Layer 5 of a small transformer language model trained on English Wikipedia (9 layers, counted from 0, width 128).
Take only the direct path to the model's output, skipping the later layers: a vector added to the residual stream pushes a token's score in proportion to its dot product with that token's output vector.

Output vectors of the tokens that the questions are about. A number n stands for (n - 500) times 0.0025.
" Transportation": 571 474 396 570 726 785 291 327 403 485 295 363 496 464 593 313 370 703 548 506 604 475 637 432 372 500 523 447 338 427 522 568 543 569 253 439 532 507 399 442 566 627 618 570 604 590 366 410 599 484 701 300 473 605 462 655 538 549 740 550 599 345 533 294 443 368 461 491 423 515 557 339 418 444 518 349 487 503 628 557 324 457 360 346 350 547 587 267 349 635 588 636 478 414 478 429 429 388 674 551 393 339 505 650 500 470 542 476 661 615 441 442 327 536 490 350 751 615 407 724 388 353 461 390 415 350 453 529
" PlayStation": 694 474 483 453 480 637 233 589 321 596 507 158 329 658 504 471 504 702 503 486 668 616 391 630 488 500 311 734 442 272 405 520 539 588 452 369 557 414 409 292 662 605 336 680 680 703 410 773 467 620 636 609 394 550 478 607 480 546 812 475 752 421 482 592 557 420 601 490 298 362 605 404 424 531 326 447 549 513 687 730 543 466 298 301 381 569 564 343 425 307 647 625 440 269 767 305 590 536 541 523 399 601 544 679 342 480 641 631 573 646 396 521 342 548 669 358 542 559 640 707 324 324 347 394 373 510 500 561
" $": 633 626 515 486 447 690 452 598 225 524 602 377 643 481 582 577 423 731 491 310 526 360 532 608 518 500 467 555 473 373 676 518 463 298 385 500 504 721 358 363 479 670 509 519 434 508 288 491 532 554 568 377 457 695 538 425 479 486 730 448 773 627 427 388 331 486 592 439 439 379 479 672 488 515 591 557 520 532 553 609 486 684 552 446 506 522 521 674 445 349 687 504 553 533 734 497 524 613 513 637 350 614 355 653 582 731 545 579 715 449 610 476 428 645 720 574 507 455 582 519 359 488 454 359 470 331 364 567
" Bowl": 466 395 478 569 610 625 445 497 552 509 418 523 285 295 573 310 356 578 470 770 373 641 413 382 365 500 497 704 211 437 633 604 596 542 377 446 550 360 409 414 673 682 594 576 439 488 251 382 599 723 685 455 473 537 564 462 458 416 791 379 606 379 560 488 637 420 473 459 414 326 415 503 497 571 548 370 473 633 628 480 348 381 439 154 503 464 452 374 633 380 659 575 447 365 671 449 426 543 507 385 507 411 537 383 395 551 474 504 628 349 615 372 384 422 667 612 703 438 421 655 449 476 488 545 503 601 588 672
" district": 459 370 493 450 747 474 367 431 695 486 387 408 537 426 632 436 427 658 466 613 423 410 472 520 591 500 614 678 565 546 549 558 617 446 333 223 473 579 384 445 661 584 434 527 470 550 591 683 476 637 500 380 582 644 602 436 583 464 747 567 543 493 415 342 513 549 492 514 491 465 493 429 356 591 604 495 294 522 574 336 403 437 372 469 389 469 531 390 371 539 537 527 411 634 304 494 338 478 333 315 516 226 734 689 434 517 447 681 394 580 534 384 557 328 487 658 695 336 366 509 571 478 603 469 538 356 655 537
" Elementary": 516 324 404 489 449 601 474 356 546 477 424 472 632 438 607 290 446 574 460 537 525 493 648 477 500 500 497 521 500 417 604 596 518 494 426 415 572 373 527 474 554 694 541 485 661 625 451 523 666 598 851 328 494 539 540 410 570 405 737 545 517 475 597 392 436 423 365 393 397 397 555 469 459 536 419 326 539 534 417 337 430 436 492 205 521 571 537 357 296 446 597 644 596 396 420 312 339 349 600 484 342 284 440 656 525 477 836 810 523 408 443 453 452 503 527 334 716 646 328 636 500 500 455 281 607 430 668 531
" Capacity": 523 515 392 432 593 684 458 579 547 612 329 460 468 413 514 605 311 774 588 618 755 698 549 338 695 500 489 704 392 508 597 786 590 393 472 523 637 481 430 318 403 704 534 600 620 495 479 579 608 491 689 315 238 675 568 614 602 507 728 556 492 586 653 426 196 421 540 523 362 620 528 327 531 580 373 325 440 573 606 504 480 350 305 143 518 500 678 281 457 523 606 588 651 559 561 356 466 391 511 428 458 203 532 701 495 336 665 715 509 413 522 438 519 500 368 294 698 589 546 627 413 213 265 386 451 497 467 665
" Succeed": 495 554 321 423 525 554 486 551 558 462 451 496 612 338 544 251 398 822 804 600 613 534 544 680 215 500 514 671 124 250 520 644 479 380 544 528 659 978 457 441 475 647 613 447 600 573 381 742 620 587 806 419 237 683 465 834 558 380 781 629 681 276 474 188 218 253 475 516 389 357 785 427 723 496 287 385 551 394 386 477 367 542 361 90 447 569 749 628 486 573 774 653 561 464 490 233 496 370 595 388 643 401 529 760 258 438 568 671 450 480 636 618 725 491 418 467 587 414 424 474 542 142 387 421 697 669 257 772
" Museum": 478 628 226 460 723 563 337 484 604 457 391 553 480 454 549 374 550 597 497 609 624 426 394 382 466 500 264 379 549 288 514 466 494 432 470 396 418 557 450 421 392 670 477 576 657 621 333 459 677 507 653 329 459 735 340 715 640 481 763 535 520 423 443 415 510 509 395 354 570 384 561 291 567 580 503 411 494 444 524 500 469 430 454 354 506 545 554 295 457 520 556 517 551 290 410 400 392 315 659 613 438 439 577 587 650 432 640 629 332 647 653 541 386 401 559 484 496 602 539 602 406 489 541 364 629 390 430 650
" maintenance": 600 415 327 550 511 668 232 439 541 609 447 330 532 617 534 483 345 779 638 557 587 424 453 428 631 500 626 475 410 481 589 552 494 468 392 280 545 503 403 414 497 623 546 531 583 449 454 606 555 570 648 302 452 576 451 605 585 450 696 372 560 526 642 367 455 462 497 548 450 454 526 470 642 489 319 453 497 590 622 524 484 382 449 495 434 540 627 411 387 479 658 715 545 470 683 515 517 477 594 524 491 484 486 601 390 527 683 687 536 543 612 442 419 628 447 362 699 597 481 826 311 505 259 368 598 459 618 626
" Broadcasting": 520 535 646 579 643 623 308 472 532 506 388 337 403 551 594 291 337 594 390 624 808 611 526 512 427 500 447 570 358 366 451 560 546 530 347 352 500 448 362 470 509 595 416 622 617 661 428 384 636 515 833 283 411 497 503 634 572 477 786 494 552 370 656 489 536 431 582 375 339 435 405 523 473 506 594 316 576 491 577 582 471 530 470 311 208 451 571 513 262 520 535 623 639 292 590 316 527 404 613 560 321 384 495 590 319 585 526 539 536 565 374 449 467 580 476 383 645 452 374 714 413 364 500 400 500 458 624 722

Output weights of attention head 3. The head adds the sum of these rows, row i times number i of z. A number n stands for (n - 500) times 0.00057.
o0: 631 234 711 426 511 677 503 645 594 322 618 344 420 435 464 476 650 483 499 527 494 381 563 589 605 623 699 536 688 705 642 613 478 499 441 735 586 413 436 491 340 515 462 399 386 478 503 473 578 407 493 306 451 625 512 529 508 576 407 351 535 633 559 514 497 523 388 626 493 429 342 534 317 670 612 760 552 452 520 689 322 565 326 532 644 598 454 408 495 650 577 634 481 553 565 372 400 483 482 549 504 226 418 486 395 517 560 668 548 413 667 453 508 594 564 540 645 522 364 671 489 513 376 524 391 399 325 551
o1: 539 478 413 299 552 620 414 794 813 451 387 682 472 511 358 480 626 660 815 394 494 514 313 603 597 459 488 691 272 588 533 564 622 568 471 643 579 451 464 617 477 632 317 431 541 333 656 606 481 459 418 290 567 453 393 643 625 436 600 485 540 418 566 448 671 721 578 275 434 531 465 574 437 310 622 35 289 629 546 518 304 563 601 948 537 404 594 414 343 484 655 533 708 287 496 656 349 523 740 567 426 305 668 712 474 549 466 419 489 390 422 621 353 443 424 447 701 676 560 529 425 415 677 510 518 481 696 555
o2: 434 477 560 413 476 443 448 302 672 404 499 423 377 293 599 465 411 674 426 635 363 239 490 524 605 504 491 344 575 599 508 531 535 332 575 505 520 401 552 306 463 672 205 498 718 352 624 191 233 440 447 589 495 398 641 387 593 500 541 495 632 551 554 431 501 544 460 364 527 755 398 346 396 501 472 571 522 349 454 688 464 297 565 360 823 497 659 440 361 619 454 653 785 359 745 600 575 421 547 648 604 469 350 645 587 344 726 633 634 498 504 773 395 649 494 801 418 457 415 682 644 444 414 582 525 512 454 487
o3: 586 469 499 362 401 597 609 275 370 538 517 661 502 413 280 419 635 558 463 403 462 594 317 504 481 369 509 552 455 575 676 561 598 616 460 340 292 812 478 598 608 385 550 445 480 363 596 696 365 575 277 269 632 428 465 505 502 609 508 187 347 304 565 659 418 519 494 628 537 567 252 414 430 707 600 621 203 569 578 560 511 434 534 532 661 651 422 741 507 646 517 548 662 616 561 589 556 457 349 369 630 606 431 492 489 590 497 492 427 569 662 516 448 704 427 636 460 545 360 280 398 430 386 529 196 702 615 363
o4: 526 648 711 331 542 288 552 524 246 547 420 460 448 411 287 595 364 558 576 437 512 614 347 597 187 276 482 496 362 484 570 489 598 844 527 499 434 664 436 723 547 509 502 670 461 587 560 449 604 517 682 394 631 575 776 625 753 487 531 263 573 466 391 557 568 437 566 691 459 652 547 428 559 529 391 543 581 526 650 383 486 717 388 557 420 455 481 488 629 378 584 235 646 384 762 546 866 627 514 605 519 774 405 444 307 379 458 317 473 499 435 609 496 556 429 284 608 432 506 757 385 450 447 509 411 782 540 636
o5: 568 557 319 583 403 206 678 506 410 634 635 575 558 368 536 538 482 515 406 434 631 618 427 362 538 584 494 421 593 642 757 477 547 469 505 409 541 514 572 607 675 429 660 326 563 617 355 358 731 558 750 454 591 434 621 155 582 529 475 351 311 576 467 528 423 467 613 482 479 395 262 649 441 556 295 588 478 622 537 693 434 429 640 553 562 461 396 546 498 613 428 544 645 268 404 409 474 445 510 597 360 582 366 567 495 767 456 797 641 394 609 294 368 586 685 415 646 499 407 483 637 663 610 433 520 606 462 254
o6: 570 585 477 468 556 493 643 375 367 161 583 542 390 587 425 370 573 464 446 440 450 557 538 511 513 497 715 509 414 539 692 569 480 424 504 572 555 421 311 552 438 605 404 504 529 274 594 622 461 523 442 389 607 395 261 547 475 542 447 113 355 421 537 488 581 774 654 700 428 430 308 415 465 534 695 521 472 567 694 498 304 510 428 545 261 459 641 705 420 506 313 399 379 576 473 444 591 583 388 328 332 540 305 793 366 682 422 412 505 516 371 670 558 359 171 701 564 396 367 608 604 398 704 583 240 365 371 542
o7: 460 494 358 497 698 385 367 423 424 579 492 609 335 372 460 442 607 382 325 548 656 454 467 647 559 573 444 470 569 417 613 246 325 557 483 432 564 790 628 503 727 418 448 446 594 349 453 418 514 376 550 490 576 526 629 497 472 448 297 401 500 473 446 418 612 742 692 639 439 607 592 597 464 546 483 452 359 203 394 711 597 470 461 582 573 508 484 429 540 348 573 847 708 420 495 332 587 583 441 496 425 573 504 613 591 323 454 421 501 499 701 461 623 409 563 500 554 553 254 382 680 381 649 466 487 573 364 464
o8: 596 487 492 656 623 717 426 432 610 440 425 568 445 442 518 384 531 502 647 286 368 472 620 466 311 481 537 517 583 583 477 474 728 568 684 616 493 490 399 611 429 521 763 593 624 541 403 385 411 560 512 430 484 447 400 441 418 460 322 253 380 373 563 335 449 378 576 431 418 463 520 591 456 196 491 604 287 812 634 600 660 450 409 383 577 678 496 559 676 388 445 643 407 495 312 424 422 440 564 320 525 474 408 470 737 334 670 643 392 551 445 362 609 532 425 432 460 636 565 352 594 497 504 531 382 242 470 554
o9: 497 274 624 397 530 280 535 784 431 603 427 696 431 329 783 547 513 496 596 605 353 464 472 438 399 308 446 549 677 376 665 449 520 323 581 615 736 507 674 547 600 439 671 400 605 455 593 325 450 530 395 424 500 431 373 486 536 390 363 608 538 491 541 441 134 583 448 647 585 498 620 332 514 534 567 618 509 380 523 294 146 529 488 494 866 544 586 434 542 339 486 425 455 643 384 337 344 352 460 364 434 449 559 505 463 527 651 502 579 668 613 623 605 620 384 594 490 699 518 599 444 537 742 489 657 586 465 257
o10: 348 485 746 570 626 488 457 455 588 476 640 609 426 615 666 324 521 511 714 524 467 694 510 416 372 379 536 635 490 527 326 546 641 460 698 374 374 466 216 588 639 481 420 420 543 508 562 319 511 460 389 538 490 266 371 541 542 530 711 743 500 375 497 643 509 291 460 483 552 458 415 488 388 426 761 422 476 714 477 570 515 518 464 434 333 586 261 472 392 373 415 346 626 448 468 299 643 370 332 398 439 349 491 522 520 631 508 429 409 705 379 356 451 408 551 617 580 632 522 492 537 526 434 861 490 590 463 439
o11: 728 535 737 275 732 572 393 394 707 658 716 400 378 569 595 456 605 412 296 453 645 416 540 702 519 231 573 266 371 807 417 514 459 589 630 449 447 446 466 598 440 410 536 393 374 511 615 459 298 538 638 489 399 473 516 530 645 403 658 633 638 369 566 401 320 537 548 444 211 317 433 291 462 362 671 443 594 477 378 572 567 663 356 341 512 449 355 554 541 461 604 654 403 719 590 516 555 446 340 465 496 678 619 560 546 489 589 832 537 610 355 559 477 276 236 665 580 264 525 303 480 637 444 429 508 394 329 871
o12: 493 607 377 606 534 486 357 544 564 559 485 515 408 594 354 531 461 375 447 678 614 859 570 559 567 366 571 480 462 443 390 547 651 727 751 519 522 535 462 375 411 344 466 513 569 484 551 592 521 385 439 341 386 511 689 370 356 537 743 212 501 495 583 537 572 428 619 374 396 706 656 543 498 498 382 497 393 534 435 663 436 546 523 686 634 544 490 511 602 461 413 677 591 333 724 378 379 279 595 344 497 683 486 433 182 188 455 254 374 535 625 475 636 605 463 487 722 514 363 551 431 449 567 519 437 590 495 530
o13: 441 501 518 341 437 581 433 632 550 465 605 517 700 608 368 329 524 393 536 615 452 373 364 467 786 734 609 497 477 434 536 660 402 270 459 701 335 476 430 316 549 699 449 472 474 565 456 670 777 528 637 463 484 396 592 460 510 615 590 488 547 451 542 428 337 511 364 714 505 560 544 579 378 345 601 610 431 262 540 768 643 534 515 203 481 367 606 535 602 322 797 608 473 428 707 393 598 400 565 475 640 432 683 492 539 492 343 498 736 433 753 536 521 551 546 727 508 528 549 546 535 430 388 802 270 660 510 349
o14: 344 528 535 419 682 605 186 623 350 229 419 420 606 519 388 330 491 439 697 370 587 439 493 395 631 792 308 445 293 425 529 456 473 500 408 625 339 595 660 383 522 514 464 480 594 474 320 519 536 256 593 482 486 686 431 541 531 510 403 583 510 473 487 561 517 597 688 336 586 498 377 223 570 510 785 492 192 252 372 556 574 306 402 425 521 475 489 420 370 511 485 580 291 549 421 422 545 475 573 547 383 575 509 466 672 459 627 497 714 551 709 444 497 426 531 474 556 545 570 530 324 639 443 657 309 270 431 560
o15: 609 409 584 525 513 692 359 354 300 284 543 424 620 638 370 665 396 297 615 387 476 490 757 444 298 703 463 548 411 623 483 537 734 529 599 396 390 669 438 471 498 433 429 726 553 542 445 671 432 466 431 619 626 597 525 303 677 478 641 280 558 560 490 518 241 607 493 391 481 548 483 511 393 286 371 583 635 478 651 263 556 634 390 685 703 443 630 505 520 658 526 410 383 533 603 546 686 658 315 243 686 361 423 347 535 567 445 398 207 468 437 383 542 586 417 538 663 578 497 616 527 507 347 286 217 525 636 587
o16: 518 707 295 491 482 663 493 560 590 539 689 496 558 523 501 590 304 628 606 501 437 496 613 281 298 201 738 436 655 478 504 379 632 561 659 686 461 575 445 540 519 595 429 411 432 543 545 390 385 548 376 594 349 667 504 631 628 308 574 462 352 579 620 298 683 713 526 357 497 685 420 567 541 335 526 451 631 646 724 416 599 482 615 514 595 435 645 459 634 622 705 635 394 449 505 431 312 415 372 321 512 380 569 627 508 372 483 510 483 471 472 568 398 430 359 472 378 390 369 513 536 440 615 354 596 429 517 648
o17: 461 517 497 494 727 689 295 386 500 409 475 607 553 560 608 422 285 630 561 506 558 418 460 394 796 484 481 578 706 531 612 604 393 552 372 481 332 723 407 694 431 434 467 434 460 216 431 460 700 636 632 239 491 528 473 686 591 437 607 589 374 611 595 566 607 410 519 519 379 411 426 475 361 612 690 699 393 371 381 405 559 724 308 595 352 513 473 510 317 578 458 646 622 506 311 372 478 460 405 721 537 418 349 542 420 507 390 363 592 515 678 335 466 632 537 496 609 575 379 551 514 576 372 519 454 414 592 492
o18: 467 456 563 455 618 761 554 711 697 541 569 526 499 291 516 543 586 438 448 599 469 648 450 680 234 588 441 654 629 455 663 413 671 702 653 664 686 572 446 461 395 548 302 446 442 861 518 458 300 599 262 407 520 560 564 474 432 202 558 424 428 458 448 378 770 423 323 361 346 572 440 512 459 605 385 590 402 596 571 554 459 526 343 400 529 684 494 430 606 557 417 631 540 425 475 333 549 444 404 403 614 649 409 503 575 386 346 612 439 526 507 690 642 340 633 445 627 433 467 585 555 256 520 595 404 525 429 428
o19: 406 456 533 569 597 394 346 530 571 305 353 640 631 603 453 340 562 583 481 455 436 349 323 541 460 380 625 406 541 419 565 330 429 674 465 577 432 526 466 290 587 586 422 460 455 488 349 666 571 482 522 607 705 465 377 481 686 545 549 535 290 546 507 627 559 353 437 652 429 467 337 446 574 877 416 362 362 412 359 442 470 516 390 477 691 337 799 222 388 626 621 504 400 602 482 368 338 349 520 272 482 468 437 330 590 518 403 556 467 462 536 507 528 529 374 547 713 520 594 454 533 429 427 615 544 507 537 514
o20: 267 366 656 410 401 291 513 399 587 558 410 480 408 435 401 533 635 541 294 634 479 669 344 634 727 677 655 692 418 574 463 612 400 575 634 524 591 690 680 503 417 413 438 376 191 477 610 494 435 627 399 384 551 480 462 777 498 602 469 530 524 458 456 447 572 490 324 643 542 657 639 528 588 490 501 394 473 435 335 616 323 495 412 631 361 603 477 445 698 600 487 457 641 522 422 448 350 312 258 527 501 326 634 554 250 468 666 701 179 488 622 341 551 698 564 671 659 364 397 623 533 712 544 365 662 490 425 513
o21: 454 570 707 496 390 534 532 564 542 422 592 438 487 778 576 623 488 521 522 242 438 690 549 405 499 679 462 268 478 480 388 499 603 472 522 628 726 658 576 358 524 524 470 429 520 369 459 454 321 621 467 694 412 264 544 646 512 411 361 567 406 465 443 441 466 434 695 572 534 543 525 565 603 528 589 631 525 552 454 537 655 467 587 614 709 511 581 399 494 449 509 664 258 381 589 660 637 508 340 537 501 831 376 545 386 392 410 467 439 590 417 479 294 470 563 737 258 388 623 507 592 556 415 543 655 586 403 316
o22: 542 723 680 769 372 577 398 549 395 497 410 260 621 603 427 330 375 630 413 343 504 599 440 468 373 595 818 513 481 478 482 425 490 320 273 394 252 144 331 466 567 347 544 428 647 260 421 223 520 445 624 491 366 267 601 730 474 656 290 496 596 490 560 390 441 380 609 533 356 617 597 553 484 760 468 976 442 463 519 399 729 366 381 329 462 499 558 631 689 360 561 643 587 397 473 558 692 711 513 547 362 575 472 487 424 406 574 380 704 494 461 446 297 543 380 541 379 353 375 622 549 615 609 517 486 630 411 602
o23: 473 662 416 525 481 642 343 353 464 402 625 373 419 727 502 379 510 484 432 423 515 764 498 533 560 494 542 514 468 451 477 429 305 535 610 670 401 420 504 568 550 405 476 572 459 494 524 354 509 658 309 406 751 453 441 640 544 415 547 558 448 598 540 585 601 372 611 240 340 596 453 408 590 599 474 512 520 370 411 252 430 436 484 503 439 539 486 521 539 578 567 582 414 604 361 456 603 375 595 521 523 505 564 462 319 604 413 321 672 595 563 281 620 376 322 595 481 495 560 294 486 453 571 429 389 267 635 590
o24: 423 488 509 551 441 458 358 558 698 478 633 623 391 542 819 554 659 233 266 360 423 522 557 479 404 534 463 480 540 466 633 557 624 387 647 603 500 456 581 412 716 590 542 533 432 479 317 181 444 551 732 680 574 491 539 307 502 330 621 543 436 718 562 471 365 456 530 438 356 446 468 393 744 599 584 492 622 453 500 284 377 531 400 432 672 543 639 609 525 187 528 407 530 233 529 399 556 379 701 266 487 607 501 489 603 538 409 569 525 489 276 510 392 459 378 469 632 581 394 482 559 365 535 372 498 654 622 463
o25: 542 525 307 589 382 765 462 571 579 399 511 693 464 629 537 310 434 320 524 529 504 498 487 336 357 609 419 587 475 639 382 493 287 508 533 494 633 357 440 842 535 582 429 331 455 531 567 529 827 362 632 535 359 449 593 706 488 401 635 463 397 404 401 408 553 536 509 597 459 397 577 436 423 273 226 706 309 328 377 521 433 457 394 258 409 636 473 377 558 590 818 545 417 559 330 242 691 711 323 479 577 507 437 398 402 505 607 559 425 519 304 350 823 434 584 435 800 333 375 403 490 675 528 621 512 472 546 529
o26: 441 426 517 378 549 530 627 392 590 609 517 602 558 454 370 577 359 434 496 510 584 789 751 624 564 541 600 365 483 496 492 277 452 347 493 340 579 370 551 451 476 569 434 399 599 707 334 599 630 556 530 723 469 497 538 470 461 414 470 446 529 458 739 731 495 411 619 359 404 722 571 542 445 479 559 404 430 347 429 401 478 421 638 218 438 425 527 559 747 323 493 652 342 419 560 422 511 493 470 354 558 473 576 605 440 507 449 531 461 566 428 579 538 625 461 619 413 574 372 501 412 503 513 456 685 479 526 572
o27: 584 541 490 605 353 449 422 499 527 568 545 207 769 315 615 447 455 539 541 517 491 437 506 520 222 567 704 459 294 448 560 681 551 510 338 413 507 535 540 562 508 567 727 513 554 657 396 591 528 627 415 558 447 623 698 443 600 550 656 349 475 514 652 278 653 449 369 434 542 535 617 594 449 481 485 584 452 435 683 413 565 400 346 505 438 525 481 840 598 314 680 655 442 706 559 503 308 473 525 442 501 416 504 424 369 529 606 620 464 445 681 432 479 549 365 416 632 418 434 708 538 630 535 252 561 345 657 311
o28: 372 355 566 535 582 297 286 552 515 456 303 446 527 422 595 319 515 516 540 423 364 591 367 478 612 599 562 545 390 561 535 550 716 378 377 360 407 403 583 333 618 664 394 476 657 378 529 386 604 530 906 263 488 216 545 515 513 574 503 595 365 557 465 516 431 572 431 332 483 378 593 357 390 433 505 133 423 560 533 524 436 405 533 460 431 390 489 289 347 586 319 487 469 724 600 304 516 523 562 508 449 484 612 366 482 441 551 255 583 363 403 319 384 275 636 549 484 373 331 842 571 485 517 398 530 676 615 473
o29: 383 363 663 515 541 583 467 551 371 545 639 410 728 397 591 353 288 562 391 364 410 701 427 489 448 543 520 661 656 689 531 456 616 351 499 668 372 503 152 354 426 499 240 348 594 801 627 447 560 350 397 421 640 502 615 511 812 548 305 443 515 520 315 520 744 469 605 506 426 636 656 506 465 802 567 622 483 377 490 359 559 647 252 308 630 682 580 733 410 564 320 348 417 647 254 461 605 479 359 555 469 262 619 421 488 508 376 329 259 493 445 493 259 294 483 615 653 348 445 685 554 384 468 392 363 529 474 414
o30: 443 346 575 643 474 632 682 494 481 398 265 389 596 280 198 635 375 566 444 456 642 581 679 344 461 247 740 508 537 705 561 463 390 807 530 637 533 441 547 493 485 407 580 589 636 519 388 563 502 483 426 714 417 261 401 369 550 597 610 511 321 500 422 569 482 511 768 535 471 472 395 514 527 826 518 583 534 565 357 600 534 518 513 517 474 462 500 397 562 410 506 627 508 484 399 514 410 392 491 288 766 425 611 494 703 501 519 619 641 269 610 331 560 461 649 599 503 428 426 602 397 531 497 496 462 383 466 389
o31: 299 333 629 534 563 908 291 622 505 332 560 418 479 212 439 669 520 531 327 288 437 707 452 394 848 295 451 541 578 576 498 543 386 592 563 319 278 431 473 518 686 522 458 597 724 532 528 552 518 443 471 448 585 478 362 514 606 677 418 300 561 635 368 582 463 519 471 433 450 520 469 638 341 681 348 635 473 541 282 534 544 398 530 432 603 467 491 564 355 574 700 695 505 364 480 646 451 469 608 633 436 682 415 727 729 412 570 641 480 487 426 594 672 395 737 474 473 635 664 583 467 454 318 432 468 560 525 428

Each question shows a token from some text and the vector z that the head gathered there. A number n stands for (n - 500) times 0.0036.

" chance": 539 546 451 507 525 547 414 505 506 501 537 485 518 536 485 584 451 529 569 440 591 452 610 442 537 481 443 518 479 497 437 442
Which of these tokens does it push down most? " Museum"

",": 489 542 362 539 499 485 472 531 531 459 564 354 448 454 470 621 439 552 502 468 535 450 545 423 500 395 445 502 515 438 294 544
Which two tokens does it push up most, strongest first? " $", " maintenance"

"s": 475 539 395 538 475 473 482 523 480 469 548 469 484 459 489 580 533 546 551 458 539 478 549 467 545 573 540 603 431 465 391 406
Which of these tokens does it push down most? " Capacity"

" location": 613 512 536 458 508 503 529 444 474 412 423 520 451 526 610 472 432 581 524 589 532 388 485 496 513 486 462 487 633 469 532 587
Which of these tokens does it push down most? " Succeed"

" the": 474 483 416 386 540 488 546 426 520 469 484 506 540 504 594 638 527 559 645 489 672 425 591 501 458 530 438 442 571 420 479 504
Pushed up most: " Broadcasting"

" building": 562 511 482 430 494 550 488 404 519 447 453 449 442 533 593 598 575 598 542 537 515 466 611 452 559 510 443 570 601 342 385 576
Pushed up most: " maintenance"

"ive": 445 500 440 372 571 499 479 409 510 459 445 522 483 544 576 632 535 468 630 462 586 411 625 413 514 516 477 422 560 398 498 556
Pushed up most: " PlayStation"

" acclaim": 502 572 411 480 548 494 466 394 537 526 483 503 544 564 502 545 550 483 552 455 564 498 497 505 527 491 528 482 561 457 456 587
Which two tokens does it push up most, strongest first? " Capacity", " PlayStation"

" comic": 498 537 466 521 569 644 358 367 560 515 431 370 439 408 530 475 397 530 487 530 420 573 552 561 656 352 429 570 542 568 489 493
Which two tokens does it push up most, strongest first? " $", " Elementary"

"dha": 551 512 517 422 494 487 425 526 523 484 397 505 535 512 590 571 528 537 684 540 726 504 573 474 509 457 454 535 525 434 561 617
Pushed up most: " Capacity"

" life": 490 506 499 463 492 592 414 454 524 456 502 505 506 559 417 525 493 498 535 495 695 524 564 432 528 443 443 517 518 470 518 565
Which of these tokens does it push down most? " Transportation"

" opened": 671 531 581 435 553 556 336 593 443 432 385 595 388 538 677 508 460 532 538 621 497 534 477 530 561 543 547 533 623 337 478 565
Pushed up most: " Elementary"

" a": 615 641 411 582 532 580 434 587 533 477 417 355 524 457 489 590 391 510 555 481 576 416 662 455 428 445 392 594 444 548 479 358
Pushed up most: " maintenance"

" of": 510 548 606 367 433 448 408 533 542 512 587 390 535 581 517 481 406 545 643 476 564 422 459 466 476 476 439 489 478 500 302 635
Pushed up most: " Museum"

"\n": 491 536 464 494 516 588 427 454 567 532 458 453 521 484 509 513 441 522 558 540 530 542 520 517 534 484 469 538 470 564 474 450
Pushed up most: " Elementary"

"i": 504 470 367 393 519 476 539 453 519 506 493 523 535 492 577 628 496 559 663 502 654 436 572 505 494 557 450 443 562 439 482 473
Pushed up most: " Succeed"

" playing": 439 541 562 585 527 441 404 469 529 487 586 409 629 453 447 582 512 519 587 500 513 529 586 542 580 485 469 636 611 400 462 474
Pushed up most: " Bowl"

" as": 536 503 515 467 503 563 478 454 528 434 442 451 459 525 596 596 564 574 556 521 536 463 594 412 547 484 404 552 567 396 448 550
Which two tokens does it push up most, strongest first? " maintenance", " Transportation"

" his": 529 572 352 502 549 492 440 477 530 515 421 478 583 511 501 584 495 482 618 497 499 471 553 525 597 476 475 481 589 434 522 536
Which three tokens does it push up most, strongest first? " Bowl", " PlayStation", " Capacity"

" also": 547 508 511 477 509 470 447 513 621 452 492 523 468 542 511 608 491 544 553 530 502 501 509 526 541 468 501 536 486 422 459 533
Pushed up most: " maintenance"

"hy": 487 441 525 470 555 517 581 484 551 574 463 511 548 522 534 593 555 515 611 447 626 465 492 445 526 456 454 373 486 440 512 520
Which two tokens does it push up most, strongest first? " Capacity", " Succeed"

"na": 593 518 659 435 514 393 379 513 504 505 554 423 514 536 547 454 536 546 663 482 604 566 456 503 553 508 418 465 504 397 430 555
Pushed up most: " Museum"

"t": 568 521 434 446 499 435 491 482 568 405 395 444 487 554 534 589 502 531 575 504 546 462 467 414 451 491 488 596 547 437 479 564
Which three tokens does it push up most, strongest first? " maintenance", " Capacity", " Transportation"

" got": 521 570 462 511 491 573 408 546 531 482 488 401 516 521 480 552 397 514 573 471 575 426 611 452 477 476 431 556 496 493 443 406
Which of these tokens does it push down most? " Museum"

" considered": 445 504 423 532 555 485 437 494 470 529 541 487 461 428 445 539 520 507 508 441 561 530 564 455 573 535 495 587 457 472 391 375
Which of these tokens does it push down most? " Capacity"

" by": 595 501 450 556 403 437 535 512 623 500 461 495 606 489 619 600 539 612 565 571 494 446 480 536 502 521 463 619 558 381 454 431
Pushed up most: " Transportation"

" pro": 449 569 424 437 492 489 458 430 543 527 457 480 529 414 553 586 487 539 542 488 534 486 579 482 503 467 455 496 513 492 460 505
Which of these tokens does it push down most? " Bowl"

" and": 428 455 309 479 348 659 386 416 565 598 588 506 457 431 351 475 481 407 675 509 545 430 511 512 518 529 496 572 336 616 423 380
Which of these tokens does it push down most? " maintenance"

" Bha": 481 481 382 398 531 483 538 445 527 491 471 505 543 502 576 637 514 554 639 494 636 435 581 495 502 540 443 436 569 421 483 478
Which of these tokens does it push down most? " $"

" involved": 568 481 414 406 596 483 507 339 467 464 488 425 466 569 526 603 529 593 514 485 550 470 639 460 539 510 443 596 630 345 319 528
Which three tokens does it push up most, strongest first? " maintenance", " Broadcasting", " Transportation"

" ": 517 587 348 581 420 556 450 486 537 599 571 407 472 450 424 478 522 484 659 515 586 450 519 538 473 566 439 556 465 592 432 444
Pushed up most: " district"

"ob": 488 526 473 437 509 509 459 475 571 510 451 472 533 505 495 556 489 485 554 495 557 516 483 507 483 507 464 505 468 530 517 489
Pushed up most: " Succeed"

"ha": 486 504 510 487 494 541 433 458 575 488 452 520 582 527 492 529 516 533 552 520 542 533 485 505 471 518 502 504 461 521 507 418
Which three tokens does it push up most, strongest first? " Succeed", " Capacity", " maintenance"

" center": 517 490 567 493 447 485 471 521 628 483 506 514 487 556 513 641 587 593 533 556 581 499 476 474 568 476 480 495 529 393 506 513
Which of these tokens does it push down most? " PlayStation"

"ana": 512 528 462 359 425 464 344 484 438 548 708 448 520 582 474 438 491 486 633 418 543 488 477 545 657 371 592 498 582 478 409 409
Pushed up most: " Bowl"

" Swa": 517 561 314 415 369 451 379 506 577 549 586 435 521 409 480 561 537 490 807 547 591 547 402 542 490 591 505 510 566 548 538 437
Pushed up most: " district"

" Kan": 583 521 662 438 521 399 403 488 502 503 540 415 513 552 556 477 545 541 634 479 601 562 485 493 555 495 425 467 513 389 416 554
Which two tokens does it push up most, strongest first? " Museum", " Capacity"

" consist": 521 386 464 421 529 389 372 409 612 454 484 529 414 495 500 545 403 510 474 406 500 437 439 412 425 458 457 580 487 464 462 543
Pushed up most: " $"

" Lo": 558 466 432 453 471 458 480 470 582 514 484 558 506 532 585 579 536 543 622 518 546 404 476 478 552 503 468 438 561 384 492 505
Pushed up most: " Capacity"